Layer 5 of a small transformer language model trained on English Wikipedia (9 layers, counted from 0, width 96).
A neuron adds its activation times its output weights to the MLP's output. To switch it off is to set its activation to zero at one token and run the rest of the model.

Output weights of the MLP neurons that the questions are about. A number n stands for n times 0.0016.
n60: -160 101 122 -21 32 -6 -69 -87 164 -49 -64 109 -145 -26 -107 -86 -59 90 -147 -200 -26 31 -327 9 61 23 -65 -53 -40 -59 84 62 1 -3 52 38 155 -27 30 108 51 -104 -143 -271 -113 112 -132 -20 28 30 41 -103 67 38 -42 18 29 -2 -75 43 33 38 108 -92 -6 187 77 16 109 39 -68 16 -169 90 -25 -168 -46 62 -5 -47 -101 -24 -155 -93 -3 15 63 -36 -124 -130 41 -169 -130 -187 -36 3
n70: -43 -55 81 35 -93 -48 74 9 51 38 -150 -86 208 49 -6 -42 97 40 12 -206 4 -107 -22 -88 -42 86 -69 190 30 46 -136 -126 4 -69 -108 -101 -1 188 146 94 -30 23 83 -44 -199 -35 31 6 -162 -80 147 7 -151 -28 8 -56 -102 119 37 26 -38 193 5 4 151 68 -31 74 -43 -44 24 -65 4 -71 24 50 16 -187 -196 -108 28 -169 -63 70 58 -97 -194 22 -75 109 -66 -179 -49 -135 -26 -39
n84: -9 -31 6 -76 -51 -81 170 -66 -95 148 14 59 -68 108 43 51 34 24 -80 -40 76 27 24 -74 169 29 19 -11 55 68 -16 43 -105 -109 8 149 0 71 -41 -79 -57 -7 -19 117 -461 -29 62 10 128 -61 12 -90 -155 -40 64 150 11 0 -30 -134 53 8 5 -196 116 195 -26 64 73 79 139 -62 37 76 158 81 -10 -55 55 -11 19 -39 -159 -69 -53 -74 117 8 -86 -60 3 117 26 48 -99 -6
n105: 26 29 6 -166 -102 83 -112 123 55 -97 -32 89 25 -148 66 -30 120 23 -23 65 -37 112 -153 44 -58 67 -122 -110 206 45 93 15 -30 -34 -38 -67 -37 46 -142 -100 -80 56 10 131 74 9 -51 22 155 27 1 -74 -155 -65 -103 -174 -21 -65 73 96 35 -61 -170 -5 79 -29 51 7 8 51 126 -91 167 17 151 -10 -71 117 96 -75 8 -73 98 43 -58 -4 201 -198 -29 -85 -74 -178 -116 73 14 -36
n125: -60 106 -55 -59 65 89 128 43 -27 29 -196 1 -58 88 -135 139 76 -96 -115 -39 26 91 6 -66 116 54 -71 -156 -58 28 46 51 -120 -74 -110 -114 4 34 124 3 152 88 -44 129 -335 56 80 -46 -113 -19 208 51 12 50 -16 97 -35 50 195 -10 9 -61 -36 118 -32 -41 83 -21 111 0 -1 -58 13 175 -28 34 -68 -74 127 28 -3 -150 -45 -115 80 -138 77 1 50 120 19 -49 8 94 51 -89
n135: 118 -48 -26 38 67 62 -9 8 25 -99 50 34 -100 -196 -70 -38 -35 -66 -164 30 12 -25 47 -12 17 -176 39 58 66 99 -34 -65 53 33 -17 -104 25 108 -97 -157 24 40 -94 -102 -105 -57 -66 -5 -40 -120 81 123 130 8 -134 -40 -63 -60 90 113 93 71 -48 -16 105 -89 131 -20 -68 106 -12 -77 59 64 -120 -9 20 -64 185 -203 98 9 -56 130 24 -86 123 74 -102 110 182 -202 -210 -62 50 19
n144: -144 14 11 23 -148 -88 40 -48 -50 35 -132 -54 129 73 41 -198 -39 -53 99 -111 74 -130 24 -50 -55 -22 32 89 -70 14 -56 34 -129 55 108 172 -56 -152 -56 -40 -5 34 0 31 38 -111 -42 54 -247 -41 90 -51 53 -102 -5 64 -161 -39 98 -13 -274 139 -50 60 124 25 70 82 101 -128 22 -176 21 24 -102 -79 -46 36 -211 27 25 76 35 -47 90 26 -73 -25 12 8 -24 -8 -210 -54 2 188
n146: 30 -30 125 -123 -30 -141 -8 -135 37 64 153 -131 111 -6 -15 29 28 101 25 20 46 188 74 -99 -93 47 8 67 43 128 -19 -58 26 186 -106 47 147 -99 171 -32 -9 -82 -55 -57 -118 -153 -29 101 -22 -54 -48 125 155 -6 -149 -119 80 15 -19 -22 -91 79 50 97 -148 171 161 135 -79 -21 142 108 11 -28 -26 -202 131 73 11 -70 -162 -56 -179 83 -40 57 -119 0 -127 -94 161 -41 -86 76 -31 -115
n163: 17 -48 -62 13 -29 -110 11 -161 -190 -25 122 117 123 -87 -27 29 -170 -64 62 -13 -81 2 82 -68 120 22 84 -4 7 107 74 73 21 -8 169 -157 -112 17 -1 -8 91 -75 96 19 119 -128 66 54 -49 -31 112 128 25 40 -66 -169 3 164 -31 28 57 37 36 -8 -146 -267 -66 -5 33 134 -231 -42 -34 46 -31 86 -1 5 167 40 13 -15 89 89 96 -54 41 121 -34 162 20 10 34 111 -83 11
n184: 0 106 11 75 -25 106 21 -16 -51 40 -149 39 64 60 -121 -78 25 -46 213 50 -6 126 4 -92 184 -56 75 -110 70 84 -44 102 -120 -17 -54 -70 -51 165 61 -75 59 -34 -36 11 8 125 66 -180 -11 0 -126 -6 -71 -56 118 -56 -11 104 -137 -150 123 -23 -80 -18 -77 -28 84 -84 42 51 32 5 100 -64 -127 -174 -54 -158 1 8 -77 14 -44 90 24 101 -15 -77 35 96 -78 9 93 114 55 -23
n189: -46 151 -106 6 75 22 -68 -127 93 -73 -199 -59 114 -6 -85 -43 -203 -81 94 -89 -126 61 -121 -44 134 -31 40 -63 167 -28 -41 -6 66 -57 54 14 28 90 -75 -76 -45 153 124 -135 141 -78 26 152 -81 4 1 -83 6 -103 116 -5 58 -88 33 81 -34 127 45 126 -49 -13 -81 -10 -136 -100 -6 -212 -74 -34 11 -23 -83 -47 -81 -185 61 -33 -46 -81 146 15 220 -41 39 61 44 -83 -188 189 -45 100
n202: 131 156 79 -101 37 6 70 1 -117 73 2 -72 121 86 -64 164 -148 62 -44 -200 -47 -73 -15 -185 -35 -56 -104 25 60 20 -46 47 133 -126 54 -128 34 -4 -63 5 -67 -84 -5 85 -120 4 -22 48 85 67 57 -178 -55 85 131 -98 201 -78 20 -36 -180 30 143 71 -5 65 -89 -91 128 46 -95 58 -84 114 44 -45 0 -108 -65 -76 194 111 -40 39 166 100 -48 5 -4 -44 41 -29 3 -73 49 2
n206: 5 -37 -40 -56 140 71 -61 -42 2 -13 254 82 -117 -9 -72 31 -9 -76 -11 -40 68 57 -117 44 90 181 42 18 17 -100 -167 55 -1 -153 176 85 -18 31 77 -22 -30 63 -55 -48 -127 -38 -149 48 -3 12 -211 -108 -126 37 -107 50 -125 -27 106 19 14 154 161 1 19 1 12 -49 171 7 75 98 65 -116 25 51 -69 -5 111 63 1 10 139 41 -69 -163 -101 3 29 -4 -180 -102 -142 -26 -148 -132
n211: -186 -39 66 41 155 43 83 91 75 -17 -125 122 119 41 9 15 -53 -71 77 -20 74 -52 121 -191 13 -61 -69 -109 -115 45 -76 9 -77 -81 -51 12 -11 58 100 76 -91 130 7 -20 13 -109 19 47 276 -150 144 -75 91 -101 100 -2 19 -118 -44 -4 26 20 -14 3 -145 72 53 -46 -28 52 100 51 -3 -132 21 -6 -55 -40 100 -30 -225 114 38 -90 10 -229 8 63 -108 77 -128 -2 2 114 -35 75
n233: 113 46 85 108 -16 -196 238 74 -120 15 146 13 93 84 -34 145 67 11 -39 101 12 -109 -55 -109 3 -154 101 -54 -30 132 148 31 151 83 -49 73 60 24 -74 71 79 44 16 -112 -104 -59 107 47 121 -10 1 -85 -44 -28 -103 -50 95 -39 24 -18 -25 37 135 -95 -86 87 40 80 -27 -34 28 -143 -90 20 237 14 -69 33 50 60 24 75 -164 114 49 -38 -90 18 -95 65 115 -133 -90 20 -92 -7
n253: -200 111 21 -9 -29 4 -25 -45 -88 238 -193 138 -183 -83 38 -65 -78 87 -12 18 118 109 -19 -40 122 56 -60 -75 71 -24 -14 -18 -115 127 116 -16 -143 -90 -112 4 -74 59 -81 179 196 -79 186 -134 1 92 -16 132 -50 6 40 -27 -60 -40 66 -22 10 -138 -75 -108 -30 74 113 0 -25 13 -140 32 125 110 -53 101 -48 -133 -52 -70 20 161 -66 -141 -9 -95 222 177 137 -73 103 30 46 -158 -182 115

Each question names a token from some text and the token that comes next. It shows the activations a of the neurons there, in the order above. A number n stands for n times 0.015.

Then comes g, the gradient of the next token's log-probability with respect to the MLP's output, scaled to length 1. A neuron's effect is roughly proportional to its activation times (output weights . g). A number n stands for n times 0.00081.

"h", then "am"
a: -34 -6 11 6 -16 13 -91 -180 -18 0 -3 9 -30 11 22 446
g: 60 -195 42 203 -199 -43 -72 184 -66 227 96 -4 30 -142 195 48 49 122 62 49 -9 71 113 78 -53 99 131 -5 24 -117 -88 -77 75 -134 59 204 41 -215 -96 127 -182 -58 -147 -64 132 141 5 112 61 149 -29 -71 -84 -125 123 122 87 -73 -132 44 -129 -61 193 -75 202 181 -248 210 245 -52 -184 -57 70 -69 262 103 187 31 1 -152 152 -50 -83 27 -29 -46 145 54 27 -90 12 291 75 -2 -237 225
Switching off which neuron hurts the next token most? n253

"ing ", then "in"
a: 0 -42 -12 34 -21 5 1 13 6 33 17 0 -5 1 9 11
g: 182 -111 -36 -52 -93 -85 0 -80 67 -46 196 6 -97 -48 -182 154 12 35 333 54 -30 72 11 -164 152 -134 -94 162 262 44 166 78 117 131 -106 74 135 49 85 -89 173 91 -33 39 -22 40 79 -212 69 -54 34 -3 -268 17 -320 -8 -194 72 -30 -9 132 119 84 26 37 -102 -84 -38 -162 160 -84 67 0 -66 -161 -199 10 -246 28 -183 -25 -237 55 212 -48 94 99 257 -235 -9 49 -40 -17 67 189 -162
Switching off which neuron hurts the next token most? n184

"1", then "3 "
a: 18 -26 -1 -7 -5 57 -36 22 3 7 -27 -45 -7 -32 17 1
g: -107 185 1 -135 104 -4 -106 188 -221 100 257 162 149 -16 3 62 128 40 -79 -86 57 138 -66 -82 134 38 235 69 111 -12 -85 -96 -33 18 -20 -56 36 -36 11 -106 -103 7 -141 114 8 143 339 -58 73 163 44 136 -201 -137 -226 -40 -206 -132 47 -7 245 -11 67 7 -144 -59 -124 37 115 -148 3 -190 122 197 49 55 21 -120 -146 207 -22 84 -171 90 -19 39 76 -404 69 -198 -148 69 -9 77 45 -120
Which neuron, switched off, raises the next token's probability most? n135

"t", then "re"
a: -77 -67 50 19 -1 -1 -32 0 2 15 -20 -41 4 28 11 -10
g: 23 -36 120 -7 -119 -127 -138 27 -115 230 -5 40 34 -107 234 94 93 183 16 193 125 80 -196 30 255 -36 80 -88 24 169 85 -12 58 -21 -95 14 -54 -19 8 -230 -8 54 -173 -88 -19 -149 103 -198 -214 33 29 285 -44 20 226 -84 64 -75 93 34 339 -77 89 21 -33 3 30 98 -155 220 -98 37 132 -24 -95 -155 -24 109 -270 -76 168 26 226 -100 -179 -31 -19 -63 -155 -125 204 -232 -94 -61 11 151
Which two neurons, each switched off alone, lower its probability most, in order? n202, n105

"Comm", then "and"
a: -2 3 -4 -15 -11 -31 11 -54 27 18 6 -172 35 -7 -44 -3
g: -135 137 -80 105 -147 78 123 41 -135 127 -107 93 138 -142 2 116 -129 212 18 34 181 140 -19 -49 -10 18 14 -100 -119 57 226 -46 252 -171 -248 -91 212 -110 -92 69 -83 -106 -96 -34 -25 9 -259 -143 128 8 -25 194 79 249 82 -89 -20 90 83 -67 -41 74 147 -119 46 -270 -158 -102 -260 29 57 -9 -44 200 115 4 -21 -70 199 -328 150 109 -39 -90 -130 88 74 32 138 -22 -225 -90 2 -9 142 69
Which neuron, switched off, raises the next token's probability most? n202

"c", then "are"
a: -25 13 -116 -2 0 -20 19 2 -32 -8 10 -37 -20 5 13 -47
g: 49 -128 15 109 -135 102 -116 97 -166 -340 40 152 -8 -49 7 147 -114 -98 -20 294 150 29 27 231 -159 -91 140 128 -76 -47 -12 -87 133 -46 123 38 23 185 58 107 -148 -138 113 -305 146 -1 44 101 -142 111 -95 47 10 185 32 145 162 -17 122 -34 54 120 153 -11 -62 -94 -248 9 -18 -131 120 26 -64 -225 -101 108 117 281 -21 2 53 22 36 99 22 101 -62 314 -74 -169 109 175 -12 109 127 135
Switching off which neuron hurts the next token most? n84

"m", then "ti"
a: 26 0 -2 0 17 0 -15 -11 -223 4 -9 0 13 0 8 34
g: -118 7 -209 20 6 -10 -125 50 136 -67 -190 10 129 3 204 -102 -122 -121 -46 151 32 53 116 -90 101 -153 -328 -101 -269 -118 14 186 -54 -8 -174 133 -436 61 124 -43 106 -4 -88 104 -153 54 -51 -78 71 92 -106 -115 -35 74 -128 42 -55 136 198 -20 -124 -112 -151 87 -21 -53 -25 51 -53 -225 206 66 -62 367 -101 20 -120 26 -13 149 -17 45 97 -206 -158 -53 -39 91 16 51 -26 167 67 81 -12 173
Switching off which neuron hurts the next token most? n163

"It ", then "st"
a: -79 39 14 -1 -1 -35 -252 2 -26 -3 -17 -9 7 2 2 19
g: -15 18 -35 -85 -115 -197 -84 -70 81 104 -209 -94 25 61 151 182 194 27 -50 -131 12 156 -165 2 -8 49 85 -286 -46 170 42 -42 152 94 187 -266 154 -83 132 329 -183 -140 -172 149 -50 141 182 -110 -90 216 261 95 183 16 -2 -139 -179 -117 -65 -73 -11 -125 -11 -165 -8 107 92 59 -66 -101 -147 219 132 8 -90 -20 100 -55 -67 120 -67 -20 -23 142 39 121 -88 -33 -174 -146 18 162 -12 -22 197 -37
Which neuron, switched off, raises the next token's probability most? n60

"ian ", then "on "
a: 31 8 -8 -17 -6 -13 -112 -15 -10 -10 28 -12 23 -14 -14 4
g: -32 78 -116 -80 59 92 -200 -166 8 -109 191 -53 43 16 -47 -64 121 124 133 182 -117 -124 -52 269 80 -3 -219 245 -58 111 -241 104 -74 65 -187 25 41 167 -298 -150 -34 27 -33 31 -17 -44 -100 -144 68 8 91 -31 -60 -58 -45 -99 4 -113 -75 -39 -93 143 -54 234 117 353 7 56 90 103 -28 -195 268 161 162 -193 -59 -32 -231 -92 49 -12 -49 -30 -123 109 20 -194 83 10 -70 -116 64 105 -269 -32
Which neuron, switched off, raises the next token's probability most? n144

"des", then "p"
a: -63 8 15 153 69 4 16 -7 6 -31 -14 46 3 31 1 0
g: -135 3 -13 -5 60 18 44 27 -34 -69 -233 -31 77 28 60 57 292 152 59 -324 126 20 -75 32 -24 11 63 34 121 36 70 15 -202 47 -242 31 110 -84 -140 -63 94 112 -195 74 -44 127 -23 -65 -114 -5 33 -246 -75 232 -31 9 -75 -159 128 7 -24 262 -229 -75 192 -53 27 35 -98 90 -142 -57 4 356 -75 230 2 -122 -77 -11 -141 -151 -161 81 30 46 97 -299 108 216 -39 -148 -69 -188 91 -133
Which neuron, switched off, raises the next token's probability most? n60

"k", then "ok"
a: 0 -2 -11 27 -26 -142 1 -332 7 18 48 33 23 -3 -2 -35
g: -130 -217 -59 99 16 143 84 -145 -57 -124 -1 206 61 -248 -18 -4 -9 23 18 -73 97 -55 181 -132 -91 73 0 -12 207 -70 243 43 -47 198 -7 12 34 -48 22 -85 80 138 48 111 -119 -52 -121 -61 -116 -19 58 24 18 -261 -1 -89 -419 -1 -146 100 55 101 -34 65 -101 -72 -100 -215 -44 -62 41 75 179 -236 156 -90 -63 4 46 -270 -246 157 0 249 -35 -33 120 161 -97 37 -186 -185 27 28 163 227
Which neuron, switched off, raises the next token's probability most? n135

"e", then "e "
a: 52 -11 5 7 10 43 -64 -66 -180 -1 -12 -12 98 6 -45 -6
g: 122 142 -51 -190 65 55 -161 104 27 -64 37 159 -42 194 -151 -30 52 118 -313 131 242 256 66 6 -166 -43 -33 92 -43 -66 -175 47 -312 38 88 -115 28 90 112 -138 81 -42 -11 -4 90 161 -140 175 -43 -157 -33 184 -188 -108 41 13 113 3 61 -50 -142 -283 -109 -54 16 -116 -15 -166 -39 123 187 -84 120 -198 41 297 94 71 168 -162 -26 -221 -130 4 112 45 51 -25 -218 -67 54 62 -54 -17 -2 134
Switching off which neuron hurts the next token most? n163

"ing", then ":"
a: -102 7 1 36 329 -48 -19 18 56 4 -42 16 -74 28 -45 12
g: 164 4 -11 179 -302 53 60 16 -200 -67 17 -107 -74 -138 -10 165 228 0 12 24 -31 15 -79 72 -23 67 136 92 38 252 98 -39 75 -170 -71 48 -247 -34 343 -84 61 -53 -42 -99 -12 -171 221 23 -101 58 21 -40 -152 38 -92 -103 133 101 149 18 48 117 251 -84 58 125 -31 241 -80 143 212 -66 123 -130 -44 -1 2 35 -74 83 9 269 59 -75 82 -71 -279 -4 169 -38 -134 111 -175 -184 255 -23
Which two neurons, each switched off alone, lower its probability most, in order? n60, n189

"et", then "t"
a: 4 2 4 34 5 16 -1 9 -57 2 13 -1 -3 -1 -5 -18
g: -292 128 4 -35 91 198 276 71 -112 15 36 89 -120 94 -44 -186 107 17 -109 56 263 0 -89 212 -127 43 233 151 109 159 -65 -186 70 145 -122 46 -100 -24 -98 32 23 18 -202 -132 151 -91 57 96 168 -160 -109 -54 -103 58 -83 -32 105 -297 -34 -125 -220 76 30 -94 -37 36 16 1 -72 -214 -92 153 -175 190 63 -43 109 58 -91 -171 41 -70 166 -26 290 30 -17 6 -221 -105 124 113 -70 -79 78 139
Switching off which neuron hurts the next token most? n163

"il", then "al"
a: 2 16 -1 -14 17 34 39 -1 -45 -2 37 -17 -15 -12 8 7
g: -182 152 -38 -109 2 -135 -67 36 44 -38 -67 218 -49 6 56 62 188 -181 169 29 -238 -20 -72 -121 72 1 -330 -78 99 132 -26 125 67 -47 37 -50 50 87 18 196 287 -86 231 100 -67 -53 96 120 145 67 -8 -103 -106 10 -68 81 -17 13 -127 -242 248 130 -205 131 -123 -25 86 -174 200 -33 -249 -138 65 -37 -37 82 -28 -79 160 -203 192 -46 -1 -57 72 68 88 -208 136 -35 140 -266 -57 145 70 -84
Switching off which neuron hurts the next token most? n189

"on", then "'"
a: 3 1 -14 -114 -61 29 -15 -3 3 6 -4 297 -1 12 -10 -27
g: 82 -31 -58 -153 200 34 -69 30 133 266 -17 63 -73 -17 -416 -115 -151 -47 21 -130 -70 99 -118 152 88 -109 200 46 -3 -108 -217 14 122 -195 -42 -115 263 15 70 -188 15 -142 62 225 -51 -49 107 -217 -144 103 -35 213 87 390 10 11 134 132 -71 37 54 -239 90 -50 126 72 -111 -94 23 57 -126 18 10 90 89 120 -170 90 70 -152 -98 53 76 105 -7 -80 96 28 -85 -169 -33 27 -144 3 -47 -118
Which neuron, switched off, raises the next token's probability most? n125

"I", then "m"
a: -11 -9 14 -15 3 -9 -5 3 -55 -17 5 -25 11 17 3 -10
g: 123 62 185 73 -127 98 -25 -256 286 6 -50 27 67 -82 -48 72 120 -40 36 -146 34 -36 -232 32 -47 -69 204 -202 -201 -128 231 39 37 112 127 -57 -172 -8 -246 -64 -78 -129 329 79 5 -141 -173 -35 -196 212 86 16 -42 -94 -135 -40 11 142 -97 158 -89 54 136 101 46 -63 -83 -145 -32 -106 14 -3 -73 -233 134 135 -77 -84 105 -235 -96 157 -152 233 155 -44 68 -51 -3 -90 -155 -149 2 -136 -1 41
Which neuron, switched off, raises the next token's probability most? n163

"| ", then "14"
a: 10 -43 -163 -6 -18 26 1 -19 -4 0 19 4 3 2 -1 27
g: -34 56 -174 -23 -142 79 -18 -126 98 -2 51 -396 -49 -45 107 3 92 24 -139 111 -59 -90 21 -26 61 -160 238 131 199 20 372 125 184 109 -67 -87 -169 -38 -90 -73 -39 16 87 35 85 -63 186 -210 29 87 -226 -230 -92 134 -18 -287 -76 -160 118 64 -202 53 70 79 188 -78 17 105 84 87 79 -50 28 247 63 -60 46 101 23 129 183 -70 144 -174 110 112 -97 11 -110 126 3 -103 9 -29 28 -209
Switching off which neuron hurts the next token most? n84

"al ", then "li"
a: -5 10 24 0 -39 9 -157 -29 -18 28 -20 -2 3 6 -36 14
g: -188 -91 -156 29 -128 -7 -11 211 -82 -92 39 -127 250 -114 243 -44 104 -158 -15 -101 -42 112 160 36 -93 133 11 92 -85 107 -139 -61 136 -182 62 -112 14 -67 -76 -13 -157 164 -151 -156 -216 26 -83 108 -309 156 -171 -119 326 191 -70 -192 -16 160 16 -10 -152 -102 -131 58 -4 -65 -175 83 79 198 44 128 -91 -52 87 -152 -44 180 -70 -74 -16 89 34 88 85 -97 -71 63 280 -98 14 54 -148 -33 -80 -184
Which neuron, switched off, raises the next token's probability most? n144

"her ", then "cont"
a: 56 -36 -6 -1 0 -11 -76 4 -7 0 25 -14 -1 -102 16 5
g: 41 104 -145 149 -213 -80 218 360 -104 15 133 120 -125 226 -20 -28 -53 104 125 -33 -163 -16 0 154 -138 74 -79 8 21 97 -73 93 133 16 132 35 -218 -18 134 145 -5 -5 -60 -178 -27 160 24 222 -53 96 114 193 8 73 62 4 -146 30 -34 49 185 -60 151 -50 -6 -231 -33 -108 103 -66 14 -173 -66 -3 -165 20 13 -119 -204 -95 -16 128 -16 19 -196 133 -313 -308 69 -121 159 28 115 -155 -200 10
Switching off which neuron hurts the next token most? n211

"in ", then "the "
a: 9 -43 15 -16 -15 64 -7 2 -7 -15 24 0 -82 4 -4 23
g: -5 110 -230 41 -54 146 -19 58 -182 -93 -11 -49 -15 -225 2 -120 223 -6 117 113 -137 -158 -223 107 -76 86 202 -128 -88 240 -11 1 -70 255 178 -129 -166 35 -94 -166 176 -171 -3 -29 -71 1 -65 -197 96 56 -51 -219 57 -135 -49 96 73 -124 15 34 -201 -92 -65 153 -81 -1 81 -69 -153 222 -83 146 38 228 -67 -6 97 210 -78 -260 -141 -52 64 36 -63 143 22 -240 -79 20 -210 -113 64 183 6 -7
Switching off which neuron hurts the next token most? n70

"s", then "l"
a: -26 212 -3 -7 15 20 -28 -15 -7 -4 -50 -49 13 39 2 8
g: -68 129 28 -111 59 66 140 213 115 0 -6 -329 80 -100 -165 80 -94 138 -239 -272 -121 -1 -133 96 226 -35 96 -24 216 5 -12 218 -122 197 85 97 -240 -44 234 -12 4 -9 -34 233 77 -83 126 -58 -39 45 62 131 -78 -151 201 185 -207 -17 -78 -45 56 31 -32 -109 -178 99 35 39 -26 107 13 213 -113 -13 6 203 -19 -140 -57 48 -226 -129 131 -75 -60 178 34 -32 -104 83 -171 99 204 60 55 -73
Switching off which neuron hurts the next token most? n70

"an ", then "Z"
a: 22 4 -26 242 -7 -5 -65 -1 1 92 -274 13 57 -29 -40 32
g: -150 64 31 -73 -56 128 65 -97 99 206 195 134 203 111 129 19 -64 -200 -37 -167 58 144 93 -212 87 -15 3 -77 -20 133 208 83 133 245 131 50 175 44 265 70 -47 8 -413 195 -4 24 -32 45 -83 51 91 221 -151 96 -109 -65 82 -125 215 -192 26 225 56 -80 -151 37 111 68 19 128 51 54 -207 -236 -30 46 -78 109 54 59 -98 66 78 86 67 -54 89 66 63 82 -212 72 -84 -77 33 -183
Which two neurons, each switched off alone, lower its probability most, in order? n189, n206

"and ", then "th"
a: -73 -26 -1 19 -15 76 6 -18 7 -13 21 5 -2 -66 -2 8
g: 58 -289 -110 -54 -277 32 -115 -300 -23 -126 86 45 -194 117 -2 146 -54 -5 64 -43 -10 140 176 -37 269 -253 23 322 -60 -22 36 177 -151 112 -23 -104 67 -36 13 -133 275 -65 63 32 42 44 65 34 300 -150 -198 -84 -60 -50 -130 -121 -89 8 232 50 -195 145 106 142 8 -88 36 -127 -4 45 -47 -15 51 102 -33 -3 -21 -50 188 -45 -23 -157 86 35 46 94 91 128 -163 166 148 -155 -156 65 39 -74
Switching off which neuron hurts the next token most? n135

"sub", then "ur"
a: 4 4 4 14 -60 -60 -67 -13 -110 -2 1 -14 12 30 -75 -63
g: 279 87 -57 -37 204 -23 -56 -31 68 80 138 22 87 66 -113 -101 159 7 -52 95 -12 200 -16 -69 -29 171 -22 58 107 100 -170 250 195 47 -92 175 -388 47 -48 111 -225 161 -37 226 -123 -76 64 238 -40 -1 -238 -41 242 28 -109 -43 -51 102 89 40 -30 206 115 34 33 54 -152 193 31 -115 -38 129 -27 -38 115 -128 -128 -32 66 113 -11 -164 158 22 -156 -88 -181 -51 232 45 -14 -161 -49 228 39 46
Which neuron, switched off, raises the next token's probability most? n233

"er ", then "B"
a: 42 -26 -10 -3 1 -3 -2 -16 -6 0 -15 7 -18 5 -31 23
g: -39 64 70 137 -11 111 -91 208 71 120 203 32 -14 -100 32 -33 -161 97 99 -184 154 277 127 -64 141 -38 24 36 -192 89 91 -270 -102 230 14 171 -105 185 147 -90 -22 170 138 217 23 -25 -29 243 254 -31 -102 236 -32 102 110 -5 -43 12 117 34 25 -8 -71 -194 -11 -31 -139 -2 -9 -270 -46 -101 -62 -112 215 88 9 57 20 40 -35 113 -97 176 -266 -66 -179 -75 -101 -56 -94 8 117 250 130 65
Which neuron, switched off, raises the next token's probability most? n60

"n", then "o "
a: 5 -32 16 0 0 0 -23 -11 8 -28 -3 -18 -3 40 -34 -4
g: -158 -229 110 98 11 -99 -62 -111 69 14 168 70 61 33 -166 -63 -35 -6 186 19 -25 45 -97 218 223 79 9 -108 73 -91 -28 -45 117 -175 19 -211 -46 -256 73 94 -53 -204 27 112 58 -231 97 0 -72 -210 -198 113 -99 98 -202 20 -3 27 -117 -141 131 192 199 54 -65 15 123 281 -201 92 295 20 6 -55 -44 136 35 7 23 149 -50 97 146 229 -66 -187 -46 94 123 36 -182 133 -16 248 91 -46
Which two neurons, each switched off alone, lower its probability most, in order? n202, n211

"P", then "er"
a: 98 -5 17 5 -20 -10 2 -6 4 14 4 -14 -3 7 -10 -20
g: -7 43 -113 -76 213 -63 -35 -1 -92 -92 88 -128 7 -39 147 4 -35 -112 257 63 222 -135 52 -168 -107 -37 -164 120 288 93 -190 74 -55 -63 163 5 43 9 45 125 -53 66 -91 42 76 118 -154 -143 -162 8 192 -70 73 -16 197 54 346 -88 158 48 -5 43 136 111 176 -29 -96 90 200 -43 23 101 89 88 -67 -209 32 75 17 -200 -106 -31 -80 -183 -117 -244 156 214 -103 -183 265 23 -120 -176 -112 -48
Switching off which neuron hurts the next token most? n60

"L", then "anc"
a: 12 -6 -6 -16 28 49 0 -9 6 13 15 0 0 14 -1 -14
g: -163 39 239 -181 20 186 16 27 -121 -105 -145 -132 -44 -3 -36 -108 91 -37 -103 263 12 -110 -75 94 -5 30 -166 0 164 -132 11 264 -238 -40 35 17 -306 175 -47 22 -25 -249 -74 97 99 -2 106 -98 14 120 -4 -144 185 6 80 79 192 2 22 -16 22 -214 -7 -41 250 -28 -84 165 -174 -103 15 -200 113 -238 25 102 -76 171 21 -99 226 167 30 -152 60 -54 204 -52 182 87 -37 -78 -179 -26 -136 -105
Which neuron, switched off, raises the next token's probability most? n105

"the ", then "S"
a: 43 -9 22 -17 2 40 6 66 -11 -8 19 -15 -1 3 7 5
g: -135 -26 102 32 -118 -206 67 -198 51 -64 -210 119 125 -110 -197 -381 -269 158 166 -206 -129 52 61 -139 15 14 -164 -83 -138 67 -57 -106 37 -136 124 213 -37 30 -21 134 -55 16 -84 77 -117 23 -31 39 131 217 -138 132 -116 -15 -110 132 -63 83 -38 -243 142 22 -83 -293 102 56 58 -6 191 143 -107 115 -80 -68 29 -106 96 -146 57 -2 -79 -97 146 -183 78 -253 102 90 59 -55 -113 162 91 -9 50 41
Switching off which neuron hurts the next token most? n60

"0", then "5 "
a: -17 -11 14 1 30 37 0 5 4 11 2 -39 -1 0 27 -18
g: -17 195 326 -122 -88 -44 10 62 -47 -98 140 -117 132 21 -45 184 -160 -37 -236 -256 -206 34 27 -26 -3 -150 159 -60 55 -150 28 26 64 -117 24 -105 24 23 -117 -59 -144 -212 119 -62 48 -7 37 27 96 -175 -23 -172 -55 -15 -17 -204 140 202 37 -39 56 266 22 197 -49 39 87 -145 114 26 91 -161 193 -73 -120 62 -29 76 -174 29 -177 -39 78 189 -5 223 135 -287 -227 -19 -59 -64 138 2 69 -258
Switching off which neuron hurts the next token most? n253

"op", then "s "
a: 28 202 -56 -4 1 22 29 28 -64 -159 15 0 24 4 33 -5
g: 21 -65 7 -62 117 -107 -55 -70 9 -316 -72 -78 -63 143 -51 -14 163 175 -154 -240 -117 -46 75 -26 -17 15 5 218 270 -115 203 29 -15 126 59 -28 -8 -31 -134 -210 221 -105 28 -74 105 -42 -23 51 345 21 32 -84 103 -184 -197 76 -89 103 37 231 -136 -49 64 -13 102 64 58 -76 -122 152 -239 56 48 -264 194 52 32 -78 -22 -169 63 147 -119 63 -121 -104 -114 -268 55 -94 36 -139 -233 -14 36 -121
Which two neurons, each switched off alone, lower its probability most, in order? n184, n70

"air", then "ie "
a: 15 12 43 1 -15 -28 19 22 1 11 -9 -6 -12 -34 4 9
g: -88 50 -115 -59 -39 65 107 30 112 268 -50 53 -48 -10 -3 88 -359 -24 -3 77 10 121 -63 61 13 -262 224 -228 48 72 40 -14 -2 157 -68 -65 98 102 -105 -61 38 173 119 -39 -70 -20 -132 -11 -222 99 -77 -41 -156 -36 178 -25 102 -182 56 -204 69 -105 152 205 -170 -149 -82 -43 228 -215 -87 -131 75 218 5 -185 -18 292 177 189 145 107 -87 143 -106 134 264 39 8 -44 -30 18 -68 81 43 94
Switching off which neuron hurts the next token most? n211

"the ", then "sh"
a: 46 -18 11 -3 -16 29 -4 24 -5 -6 19 -5 -3 3 8 -1
g: 38 5 -142 -61 230 256 -208 -50 96 -22 -60 -185 -44 -28 219 204 57 -58 -5 108 -21 280 156 59 127 41 39 -164 -18 -102 38 90 -59 48 2 -241 202 -207 55 -87 127 -37 -5 152 60 -248 97 -172 -156 109 107 34 -68 93 93 -190 -63 -316 -155 97 22 -59 30 58 -115 21 -152 23 29 -59 152 -9 25 49 -32 50 31 80 -180 77 -20 -239 52 195 127 37 75 -31 -5 312 -145 -37 39 156 118 222
Which neuron, switched off, raises the next token's probability most? n60